Layer 11 of a small transformer language model trained on English Wikipedia (16 layers, counted from 0, width 64).
Take only the direct path to the model's output, skipping the later layers: a vector added to the residual stream pushes a token's score in proportion to its dot product with that token's output vector.

Output vectors of the tokens that the questions are about. A number n stands for (n - 500) times 0.0042.
" 19": 543 318 426 594 505 448 500 518 566 510 524 585 544 434 356 655 261 413 512 489 705 477 493 411 606 709 477 503 437 390 502 395 571 493 477 443 411 498 623 390 366 437 528 559 589 391 392 414 490 423 437 576 466 567 392 431 507 590 608 487 565 485 294 545
",": 509 466 447 523 565 583 400 569 398 500 485 451 529 519 436 574 605 561 518 478 510 638 436 367 416 507 458 489 504 571 502 490 484 614 637 411 448 506 347 414 543 639 587 417 465 498 506 666 522 532 481 480 479 471 453 433 623 534 478 357 559 488 471 593
"anc": 391 193 479 577 496 365 456 500 535 699 444 654 463 676 301 347 390 517 581 313 461 673 464 543 518 627 636 404 369 310 494 399 628 667 326 428 524 615 477 556 493 429 384 114 471 392 526 813 368 439 596 331 489 389 631 473 439 491 574 465 375 669 423 337
"4": 349 373 599 474 471 578 539 506 604 643 429 470 429 449 434 472 527 468 577 554 466 609 560 593 473 618 505 453 368 479 360 387 476 581 565 421 515 488 612 460 574 541 489 459 582 379 475 369 585 423 476 512 470 447 513 557 582 484 481 646 409 590 497 603
" by": 552 518 439 686 549 471 567 525 385 604 512 568 396 582 555 580 432 418 483 378 539 589 445 260 543 417 426 610 552 329 414 384 386 507 491 281 584 469 508 624 644 660 603 473 509 585 485 556 495 455 598 516 619 512 416 562 543 625 473 495 585 472 452 667
"t": 603 454 507 494 491 531 582 489 375 394 512 460 328 683 530 472 576 525 509 314 724 649 601 381 435 662 568 525 483 439 366 545 438 394 354 578 493 464 557 693 485 226 302 484 468 527 569 536 690 364 337 588 337 372 443 449 548 504 625 352 652 663 363 473
"ition": 320 347 424 628 618 416 851 741 379 980 624 524 592 468 535 307 429 215 564 308 491 634 608 492 600 663 739 512 457 417 594 481 316 388 509 484 401 533 496 726 449 398 342 487 506 662 343 524 567 279 630 462 600 422 484 375 401 707 752 617 521 554 280 539
"ver": 544 557 259 560 600 535 684 452 238 640 352 400 493 579 435 335 318 406 431 320 528 518 483 437 375 550 192 493 630 442 571 425 417 423 396 411 208 462 573 496 424 407 475 555 545 561 349 652 469 544 591 482 531 627 558 336 606 475 639 805 743 622 524 473
" 18": 542 383 427 650 544 389 523 400 540 521 433 550 447 393 509 690 269 414 470 528 638 471 551 445 525 692 489 541 371 310 455 402 435 574 521 489 420 402 541 397 367 455 459 589 588 469 394 422 388 421 435 562 438 480 433 357 534 559 617 464 514 497 282 518
"en": 403 597 410 448 580 451 457 468 554 689 608 435 552 594 384 500 418 571 484 309 483 564 279 391 503 506 497 354 477 596 558 506 543 664 283 435 469 406 515 329 437 475 296 567 447 667 534 457 316 631 564 538 692 620 576 533 651 598 574 524 567 508 593 401
"ted": 618 394 143 664 479 526 435 504 262 639 524 618 313 774 378 678 305 373 508 236 742 874 681 482 345 826 654 442 555 563 236 411 323 541 282 425 462 370 428 686 328 375 344 523 528 420 701 427 620 567 506 492 532 520 360 523 524 612 490 455 633 722 375 318
"ed": 399 641 493 572 484 465 514 404 466 875 569 587 516 748 377 539 394 664 653 384 578 752 549 507 314 447 632 467 627 500 513 516 483 481 358 532 572 581 410 576 563 300 538 420 514 386 632 532 330 472 694 550 731 515 531 310 667 571 500 587 345 469 474 369
" 196": 500 439 266 657 523 338 513 523 449 457 565 417 459 395 298 521 258 377 448 559 751 621 446 472 594 535 518 569 434 338 446 338 560 502 420 441 522 611 555 423 465 466 518 558 597 395 523 457 310 528 500 413 522 481 603 482 529 668 650 662 608 494 356 588
"ited": 392 418 450 656 638 355 650 660 625 803 431 632 417 779 279 686 314 384 523 403 490 793 604 457 652 618 604 687 448 384 557 359 491 570 505 382 317 605 410 656 320 320 411 725 535 444 366 773 760 336 628 450 549 584 496 457 390 553 587 742 404 679 457 331
" L": 567 408 533 578 506 545 538 519 496 453 470 629 429 411 503 454 347 485 442 560 502 504 560 461 636 624 528 552 456 516 512 462 528 462 459 521 462 520 471 512 465 412 471 555 523 554 426 474 548 456 675 448 456 603 555 603 419 641 443 343 451 473 588 524
"5": 367 385 600 496 461 576 557 530 559 647 421 484 454 477 401 479 492 532 561 505 436 607 587 616 459 629 549 491 365 459 359 381 478 574 584 367 493 467 639 451 557 586 481 459 578 402 464 377 559 420 479 504 486 466 522 569 578 486 457 642 464 575 534 599
" 5": 532 352 420 618 470 405 569 488 605 512 467 569 539 474 480 569 338 427 467 579 521 556 536 464 599 712 463 500 443 556 491 414 411 435 650 439 568 477 616 509 470 379 506 350 559 357 373 395 568 471 518 559 507 378 566 449 538 576 622 466 471 473 388 419
" F": 544 507 513 591 575 590 587 508 482 421 518 648 449 476 522 436 385 518 482 488 524 487 465 478 559 617 513 496 490 571 514 494 563 468 455 546 539 562 476 395 337 423 534 428 543 524 323 393 545 415 670 517 489 498 524 585 436 605 520 412 506 485 526 544
"ing": 359 429 618 524 604 500 455 404 365 756 533 473 410 590 320 589 382 620 651 414 519 539 450 376 382 560 636 361 680 600 666 556 390 462 303 591 666 523 417 641 589 251 604 298 459 553 481 639 472 488 463 508 751 646 459 550 529 669 507 463 470 512 368 375
" For": 500 497 455 638 683 523 592 566 457 527 491 632 471 442 628 562 348 433 562 555 507 517 303 503 680 509 404 462 544 401 433 419 362 621 441 567 389 624 530 460 217 527 352 431 538 431 379 367 593 397 715 378 602 529 478 589 416 631 540 374 557 492 493 553
"ce": 543 534 472 543 626 571 385 817 350 506 572 593 562 505 591 513 500 442 578 398 697 642 640 665 426 477 211 278 418 586 453 476 362 528 486 487 160 714 634 771 467 315 331 409 559 264 321 749 402 552 629 536 396 596 593 409 345 558 910 695 365 580 395 512
" 2": 526 443 420 682 469 379 560 492 563 479 532 619 478 477 531 560 352 429 540 538 549 468 580 444 574 633 439 493 468 544 509 441 390 458 604 459 531 488 651 475 434 412 492 338 566 420 355 365 533 455 422 572 460 417 400 421 516 534 628 453 500 485 356 511
" 194": 531 395 497 657 647 432 566 553 425 484 544 486 424 418 400 581 341 456 539 497 741 577 378 396 573 652 503 494 418 225 481 369 550 584 433 369 513 664 610 415 393 456 584 558 593 344 405 384 376 477 413 510 426 432 477 552 588 603 619 714 540 506 386 566
"9": 355 406 513 428 493 507 426 578 497 624 470 460 483 406 508 463 556 528 621 546 591 642 569 543 489 582 628 451 418 423 382 377 485 577 587 376 503 485 607 431 573 541 431 468 594 431 380 472 650 449 438 604 532 544 491 664 424 483 539 635 472 585 582 586

Output weights of attention head 1. The head adds the sum of these rows, row i times number i of z. A number n stands for (n - 500) times 0.0014.
o0: 533 644 338 521 563 520 554 560 672 625 646 589 504 593 370 624 573 697 636 164 541 865 496 731 322 349 584 351 773 752 546 623 455 390 484 550 627 441 502 377 642 417 567 316 621 477 638 731 606 746 464 706 546 488 601 560 424 581 521 602 686 329 594 552
o1: 616 402 322 471 611 519 514 479 520 261 446 718 366 515 452 516 385 526 399 598 455 419 589 529 579 481 433 615 625 467 694 320 712 344 613 428 365 583 605 299 433 433 536 581 604 812 574 416 449 696 359 833 460 603 381 537 551 331 698 359 420 322 453 555
o2: 463 430 479 384 665 711 511 582 594 382 430 453 507 366 577 350 541 544 587 518 453 436 488 619 647 349 325 539 444 649 335 695 946 445 557 552 404 264 489 660 398 756 478 469 645 478 683 594 615 472 532 448 315 520 831 576 352 509 518 676 336 748 931 445
o3: 508 684 554 801 276 585 657 312 546 537 518 557 400 773 561 718 278 567 507 522 438 743 449 559 570 419 459 380 430 402 458 460 661 656 469 504 544 474 535 512 459 272 343 563 411 362 597 266 462 515 532 484 704 326 444 593 507 541 231 343 301 572 614 547
o4: 526 332 762 534 283 755 432 662 351 521 567 811 628 785 592 579 637 486 426 480 448 663 407 255 231 575 380 624 522 354 530 350 393 475 635 341 432 495 461 241 513 978 550 827 549 721 443 570 598 597 571 413 607 667 472 608 390 437 331 458 271 424 695 599
o5: 439 554 388 603 529 245 541 362 465 418 597 762 393 569 412 470 479 537 413 486 217 515 553 536 478 273 279 455 450 497 461 401 271 518 268 581 208 411 426 559 458 353 325 478 532 440 483 499 256 532 666 401 418 805 556 438 479 289 560 586 425 466 524 679
o6: 490 421 247 495 635 434 432 363 348 427 590 498 353 402 468 644 634 424 387 818 493 479 528 545 438 163 449 710 570 686 352 323 340 431 818 593 583 382 341 639 650 799 554 551 421 494 644 689 472 668 604 422 835 518 405 564 517 635 522 561 322 547 367 498
o7: 469 460 541 617 669 623 400 645 595 501 459 328 501 471 510 487 717 290 679 568 566 537 702 420 671 438 530 488 488 355 367 573 566 647 614 464 431 612 473 620 800 606 296 634 609 287 714 498 675 662 326 409 217 407 481 535 653 413 424 589 594 666 495 454
o8: 448 309 549 373 408 644 370 388 527 773 187 257 458 404 433 567 380 366 439 505 452 465 557 512 712 568 279 418 594 633 651 529 553 373 324 552 412 566 249 349 773 459 590 478 494 398 448 604 534 416 440 545 828 503 612 660 657 364 322 361 564 610 431 480
o9: 544 459 563 366 627 515 382 550 678 415 375 432 479 379 617 451 426 484 389 516 373 618 551 547 659 614 376 362 292 480 622 414 397 522 416 691 583 568 298 260 184 375 395 588 475 499 499 557 516 635 679 352 578 512 413 473 551 252 281 505 634 437 459 720
o10: 504 505 667 536 407 428 529 575 645 382 375 511 476 705 379 343 631 381 469 539 363 528 359 724 432 642 345 613 483 536 524 502 612 165 486 632 615 637 430 765 642 472 661 694 694 312 638 242 514 633 504 718 541 350 529 327 712 513 265 494 644 325 494 413
o11: 537 561 408 751 505 353 658 559 587 362 507 738 194 320 580 618 460 421 601 451 360 519 398 608 360 424 276 271 520 368 483 515 398 495 386 513 270 453 623 428 377 625 689 544 547 559 469 317 636 423 424 748 446 520 231 697 511 633 598 533 523 445 348 410
o12: 502 536 594 434 439 204 548 599 521 537 560 516 463 416 668 436 622 474 490 710 545 147 389 298 715 332 274 471 459 649 639 697 325 457 732 605 461 527 720 282 508 521 434 436 660 466 485 612 562 490 299 384 476 468 461 688 248 420 464 283 495 563 479 701
o13: 468 517 508 759 597 661 789 729 792 527 466 411 451 318 290 442 431 521 344 773 621 476 592 365 670 494 570 478 531 886 741 543 601 383 412 446 588 506 554 414 274 536 521 308 472 597 463 535 566 529 372 463 342 411 720 465 770 681 449 438 569 445 518 381
o14: 764 676 202 699 649 495 583 376 519 663 517 271 668 444 597 701 564 367 400 550 410 679 201 568 433 490 393 769 650 413 442 430 564 363 460 501 434 489 580 489 542 719 609 496 320 522 670 249 501 435 451 534 607 466 684 434 718 331 332 611 667 295 315 684
o15: 183 411 412 491 638 386 610 478 614 591 612 403 612 350 393 580 308 736 388 454 345 409 300 742 660 496 656 621 567 371 599 469 635 497 484 570 351 260 509 374 636 266 451 701 534 688 502 433 398 545 567 576 414 907 395 550 551 499 354 575 567 534 517 441
o16: 374 555 306 727 527 578 377 540 439 420 452 357 405 499 469 491 557 612 532 513 673 489 471 539 451 434 353 344 486 155 501 634 474 697 492 483 360 319 338 362 519 466 384 467 486 541 550 554 517 578 591 488 500 548 253 578 680 118 633 436 726 364 717 748
o17: 518 306 395 358 426 374 398 485 572 605 537 594 673 582 409 568 480 401 653 443 384 533 443 525 285 665 485 311 437 462 501 278 553 504 371 430 174 544 436 516 289 483 615 554 616 260 734 536 366 654 440 333 747 635 604 317 558 502 670 383 328 466 456 638
o18: 439 637 614 461 814 509 646 503 502 460 329 578 387 320 760 530 513 551 619 494 547 283 410 771 547 575 691 493 450 611 414 525 643 507 645 625 411 489 383 520 399 719 439 353 628 579 342 511 368 521 517 435 460 252 378 228 602 490 254 562 589 567 409 752
o19: 574 329 622 879 166 493 630 623 611 499 395 516 548 699 312 461 477 363 559 546 634 498 547 735 559 500 455 488 431 377 393 339 413 450 793 352 499 358 528 599 439 385 772 354 223 394 491 457 551 573 491 426 601 423 569 755 526 549 641 512 431 480 619 569
o20: 575 519 549 713 563 642 794 519 582 413 467 546 769 491 409 488 472 424 440 307 590 639 193 272 491 293 527 506 533 506 384 588 553 319 375 704 641 521 529 718 505 432 314 665 356 614 428 495 672 508 334 555 533 672 514 566 612 430 651 469 310 588 640 455
o21: 682 549 612 442 523 703 752 376 653 215 406 572 493 307 541 600 335 442 504 656 560 530 548 401 690 620 733 588 429 544 300 454 489 844 254 527 698 554 171 492 658 329 646 632 410 379 554 395 725 664 530 436 353 278 599 551 385 584 563 476 313 304 450 708
o22: 476 301 622 623 722 547 589 479 582 563 581 645 220 566 818 518 510 467 544 515 499 551 695 511 677 545 464 650 413 564 467 549 643 419 539 648 620 567 627 659 438 389 616 407 465 393 410 265 566 328 530 775 398 556 586 584 437 256 511 509 380 689 289 543
o23: 713 516 278 307 382 531 611 621 391 509 478 372 253 558 390 417 523 470 483 542 612 667 659 695 418 290 418 505 593 609 629 603 338 436 670 511 346 427 507 686 471 460 302 510 661 449 404 597 814 570 591 608 571 532 399 506 534 526 631 534 627 321 597 555
o24: 587 380 469 491 618 543 531 616 546 281 478 435 519 573 399 499 513 181 215 495 360 551 508 481 371 751 458 401 721 671 604 550 526 423 896 741 519 658 436 673 549 582 552 334 508 610 411 546 628 348 618 316 482 724 228 508 482 572 454 350 419 468 464 353
o25: 327 570 632 449 719 558 415 487 536 228 381 663 483 518 723 478 567 451 788 541 674 349 590 266 268 418 495 446 727 543 728 545 233 387 403 428 405 409 488 612 601 643 495 503 598 467 524 291 422 506 628 550 659 403 708 717 651 465 350 534 730 564 313 739
o26: 287 542 637 638 725 623 725 520 510 456 428 550 316 441 371 517 253 453 428 407 359 458 499 621 636 728 453 600 636 255 598 398 566 629 148 371 467 657 560 488 605 549 373 554 397 451 565 574 334 621 554 474 616 460 666 498 362 425 589 494 399 555 752 356
o27: 440 446 559 585 517 590 688 406 511 678 351 464 426 660 600 709 551 493 606 362 346 390 635 618 383 707 581 588 420 662 487 470 279 404 648 544 556 566 478 436 819 271 477 636 338 460 457 565 540 196 447 627 382 425 411 231 765 256 473 601 320 575 487 641
o28: 449 522 560 532 483 232 562 533 330 528 414 456 367 678 685 405 618 454 523 437 440 355 641 599 448 457 478 508 655 371 326 616 536 511 243 636 403 357 646 749 581 453 520 475 542 596 364 637 775 571 515 421 417 680 444 537 428 867 338 411 472 531 440 399
o29: 354 423 568 780 146 615 467 193 452 487 526 657 496 304 552 767 394 598 701 691 314 464 378 630 453 231 350 591 648 518 580 602 440 555 497 520 599 568 498 720 489 405 513 392 506 570 558 708 617 588 490 304 85 580 484 424 501 461 347 274 317 582 459 305
o30: 703 527 355 596 466 344 387 490 500 252 544 443 592 195 568 469 529 303 549 382 378 331 328 545 794 368 563 348 601 523 475 488 518 629 594 484 671 440 539 535 510 650 690 474 467 543 496 318 523 531 556 663 630 671 528 608 340 511 618 428 435 279 381 471
o31: 427 314 354 718 317 579 486 439 662 589 555 575 499 63 455 503 429 547 476 648 576 634 517 586 432 440 473 535 141 577 436 723 444 300 519 444 340 583 532 189 642 490 600 534 569 270 586 704 675 652 569 431 257 557 567 553 491 720 484 485 410 473 541 717

Each question shows a token from some text and the vector z that the head gathered there. A number n stands for (n - 500) times 0.013.

",": 535 461 406 676 391 459 321 510 357 437 461 446 509 783 524 578 405 548 425 799 396 600 656 620 678 269 371 805 360 552 564 737
Which of these tokens does it push up most? " 5"

"h": 522 277 579 580 381 445 319 439 498 527 24 382 438 449 487 494 588 791 624 659 460 419 396 578 457 454 564 795 538 482 442 544
Which of these tokens does it push up most? "anc"

"ce": 766 721 724 631 604 428 93 7 161 721 624 445 733 565 401 472 413 405 650 567 545 459 720 513 787 453 426 445 396 464 669 617
Which of these tokens does it push up most? " F"

"ir": 345 584 352 633 721 540 510 106 345 746 424 775 904 476 581 462 549 512 501 501 619 636 540 515 437 261 412 371 769 545 785 550
Which of these tokens does it push up most? " For"

"3": 517 552 409 534 492 504 392 494 415 484 423 550 487 545 518 604 469 571 471 563 448 571 516 571 525 461 468 626 519 420 512 501
Which of these tokens does it push down most? ","

" For": 622 456 566 424 485 508 448 557 472 510 399 509 552 551 477 462 475 569 563 545 526 493 513 603 482 517 502 664 558 504 502 477
Which of these tokens does it push up most? "ce"

"0": 365 681 225 589 299 606 559 557 226 441 503 489 422 649 659 717 596 513 356 620 439 662 262 607 395 370 391 479 307 210 652 804
Which of these tokens does it push up most? " 196"

"20": 459 650 286 527 518 488 325 469 383 441 434 612 476 528 500 678 459 615 440 557 470 629 502 553 517 411 407 652 454 397 574 606
Which of these tokens does it push up most? " 19"

"17": 628 523 485 475 605 447 543 569 462 557 428 461 508 544 578 508 582 521 535 546 459 584 440 537 576 501 376 627 517 558 466 525
Which of these tokens does it push up most? ","

" A": 585 472 493 510 493 534 446 469 447 558 446 478 487 581 556 533 476 540 455 517 493 529 524 584 523 484 514 607 598 480 451 409
Which of these tokens does it push up most? "ited"

" a": 450 519 531 491 505 567 400 404 521 494 368 531 443 551 507 543 545 656 493 531 460 403 495 581 526 468 514 707 619 557 525 323
Which of these tokens does it push up most? "ver"

" G": 689 486 423 578 558 583 438 375 388 601 565 524 545 610 480 689 531 530 447 372 542 554 516 544 483 459 464 507 438 427 519 399
Which of these tokens does it push up most? "en"

"19": 571 503 493 556 488 496 457 535 424 516 389 493 463 495 518 600 492 514 485 560 430 568 544 596 498 456 469 620 550 428 512 462
Which of these tokens does it push down most? ","

"t": 585 496 526 499 408 540 371 453 412 549 466 478 484 531 504 494 489 480 393 491 625 526 574 628 528 459 458 641 651 541 410 407
Which of these tokens does it push up most? "t"

" 0": 535 556 347 514 716 355 442 570 486 406 480 485 587 484 639 501 502 415 406 566 524 492 487 580 447 527 305 636 616 451 410 478
Which of these tokens does it push down most? "anc"

" of": 565 516 487 512 498 544 442 448 457 567 425 479 471 529 535 545 523 559 458 535 466 506 483 605 550 471 507 599 586 502 472 434
Which of these tokens does it push down most? " 194"

"\n": 576 465 497 483 480 538 458 501 475 554 464 454 490 633 583 497 469 539 454 471 471 500 497 568 529 465 493 630 606 444 463 403
Which of these tokens does it push up most? "ition"

"|": 576 466 495 487 481 538 456 498 472 553 463 456 490 628 580 501 470 541 453 477 471 504 500 570 528 464 494 628 604 448 463 406
Which of these tokens does it push up most? "ition"

"al": 578 459 482 543 493 530 476 474 418 536 424 519 469 563 554 510 518 609 463 571 512 511 512 574 511 484 504 651 555 470 442 420
Which of these tokens does it push up most? "ted"

" 196": 536 483 472 557 447 522 427 530 427 530 413 503 504 573 575 540 512 501 513 524 435 526 490 576 496 502 507 635 538 424 465 451
Which of these tokens does it push up most? "ition"

"5": 492 548 409 556 512 544 457 418 421 550 337 554 449 527 512 480 595 686 557 521 517 509 445 616 486 440 507 641 450 435 432 496
Which of these tokens does it push up most? "ted"

".": 575 457 469 530 522 513 443 507 463 536 445 503 491 571 581 505 490 505 455 588 520 537 514 608 530 493 489 616 588 501 454 428
Which of these tokens does it push down most? " 196"

" C": 598 462 505 520 508 500 468 460 460 557 428 503 491 563 538 518 478 548 484 541 494 534 526 566 516 509 537 608 608 493 462 414
Which of these tokens does it push down most? " 196"

" f": 590 506 481 552 521 545 443 406 386 564 444 531 474 532 538 486 491 647 491 554 493 494 505 602 539 493 474 644 549 438 472 423
Which of these tokens does it push up most? "ted"

"9": 566 478 478 560 454 510 429 524 439 538 421 489 507 549 564 553 492 517 519 528 442 530 519 570 480 506 509 638 552 439 467 435
Which of these tokens does it push up most? "ition"

"-": 480 509 593 754 700 271 570 674 289 336 515 466 491 383 579 631 428 417 606 842 250 544 703 655 576 463 330 803 423 426 439 623
Which of these tokens does it push down most? "en"

"ed": 586 469 487 469 500 572 497 478 424 567 480 485 493 547 551 512 489 557 459 515 466 580 504 597 546 506 502 560 587 486 494 466
Which of these tokens does it push down most? " 194"

" and": 557 465 419 563 480 490 350 517 362 468 434 491 532 664 550 471 470 555 479 613 427 558 585 578 583 373 385 740 552 532 558 512
Which of these tokens does it push down most? "en"

"00": 541 498 449 544 493 538 472 446 421 549 381 534 458 547 533 497 556 645 504 542 522 511 476 593 498 472 516 640 507 455 435 445
Which of these tokens does it push down most? " L"

"6": 416 527 432 671 574 379 420 470 415 446 340 503 565 375 315 596 459 616 566 490 648 470 413 299 472 543 398 628 470 471 355 382
Which of these tokens does it push down most? " 196"

"em": 583 466 484 543 488 535 471 463 418 543 427 519 470 562 549 514 515 610 467 564 512 511 513 574 511 487 511 649 561 468 448 417
Which of these tokens does it push down most? " L"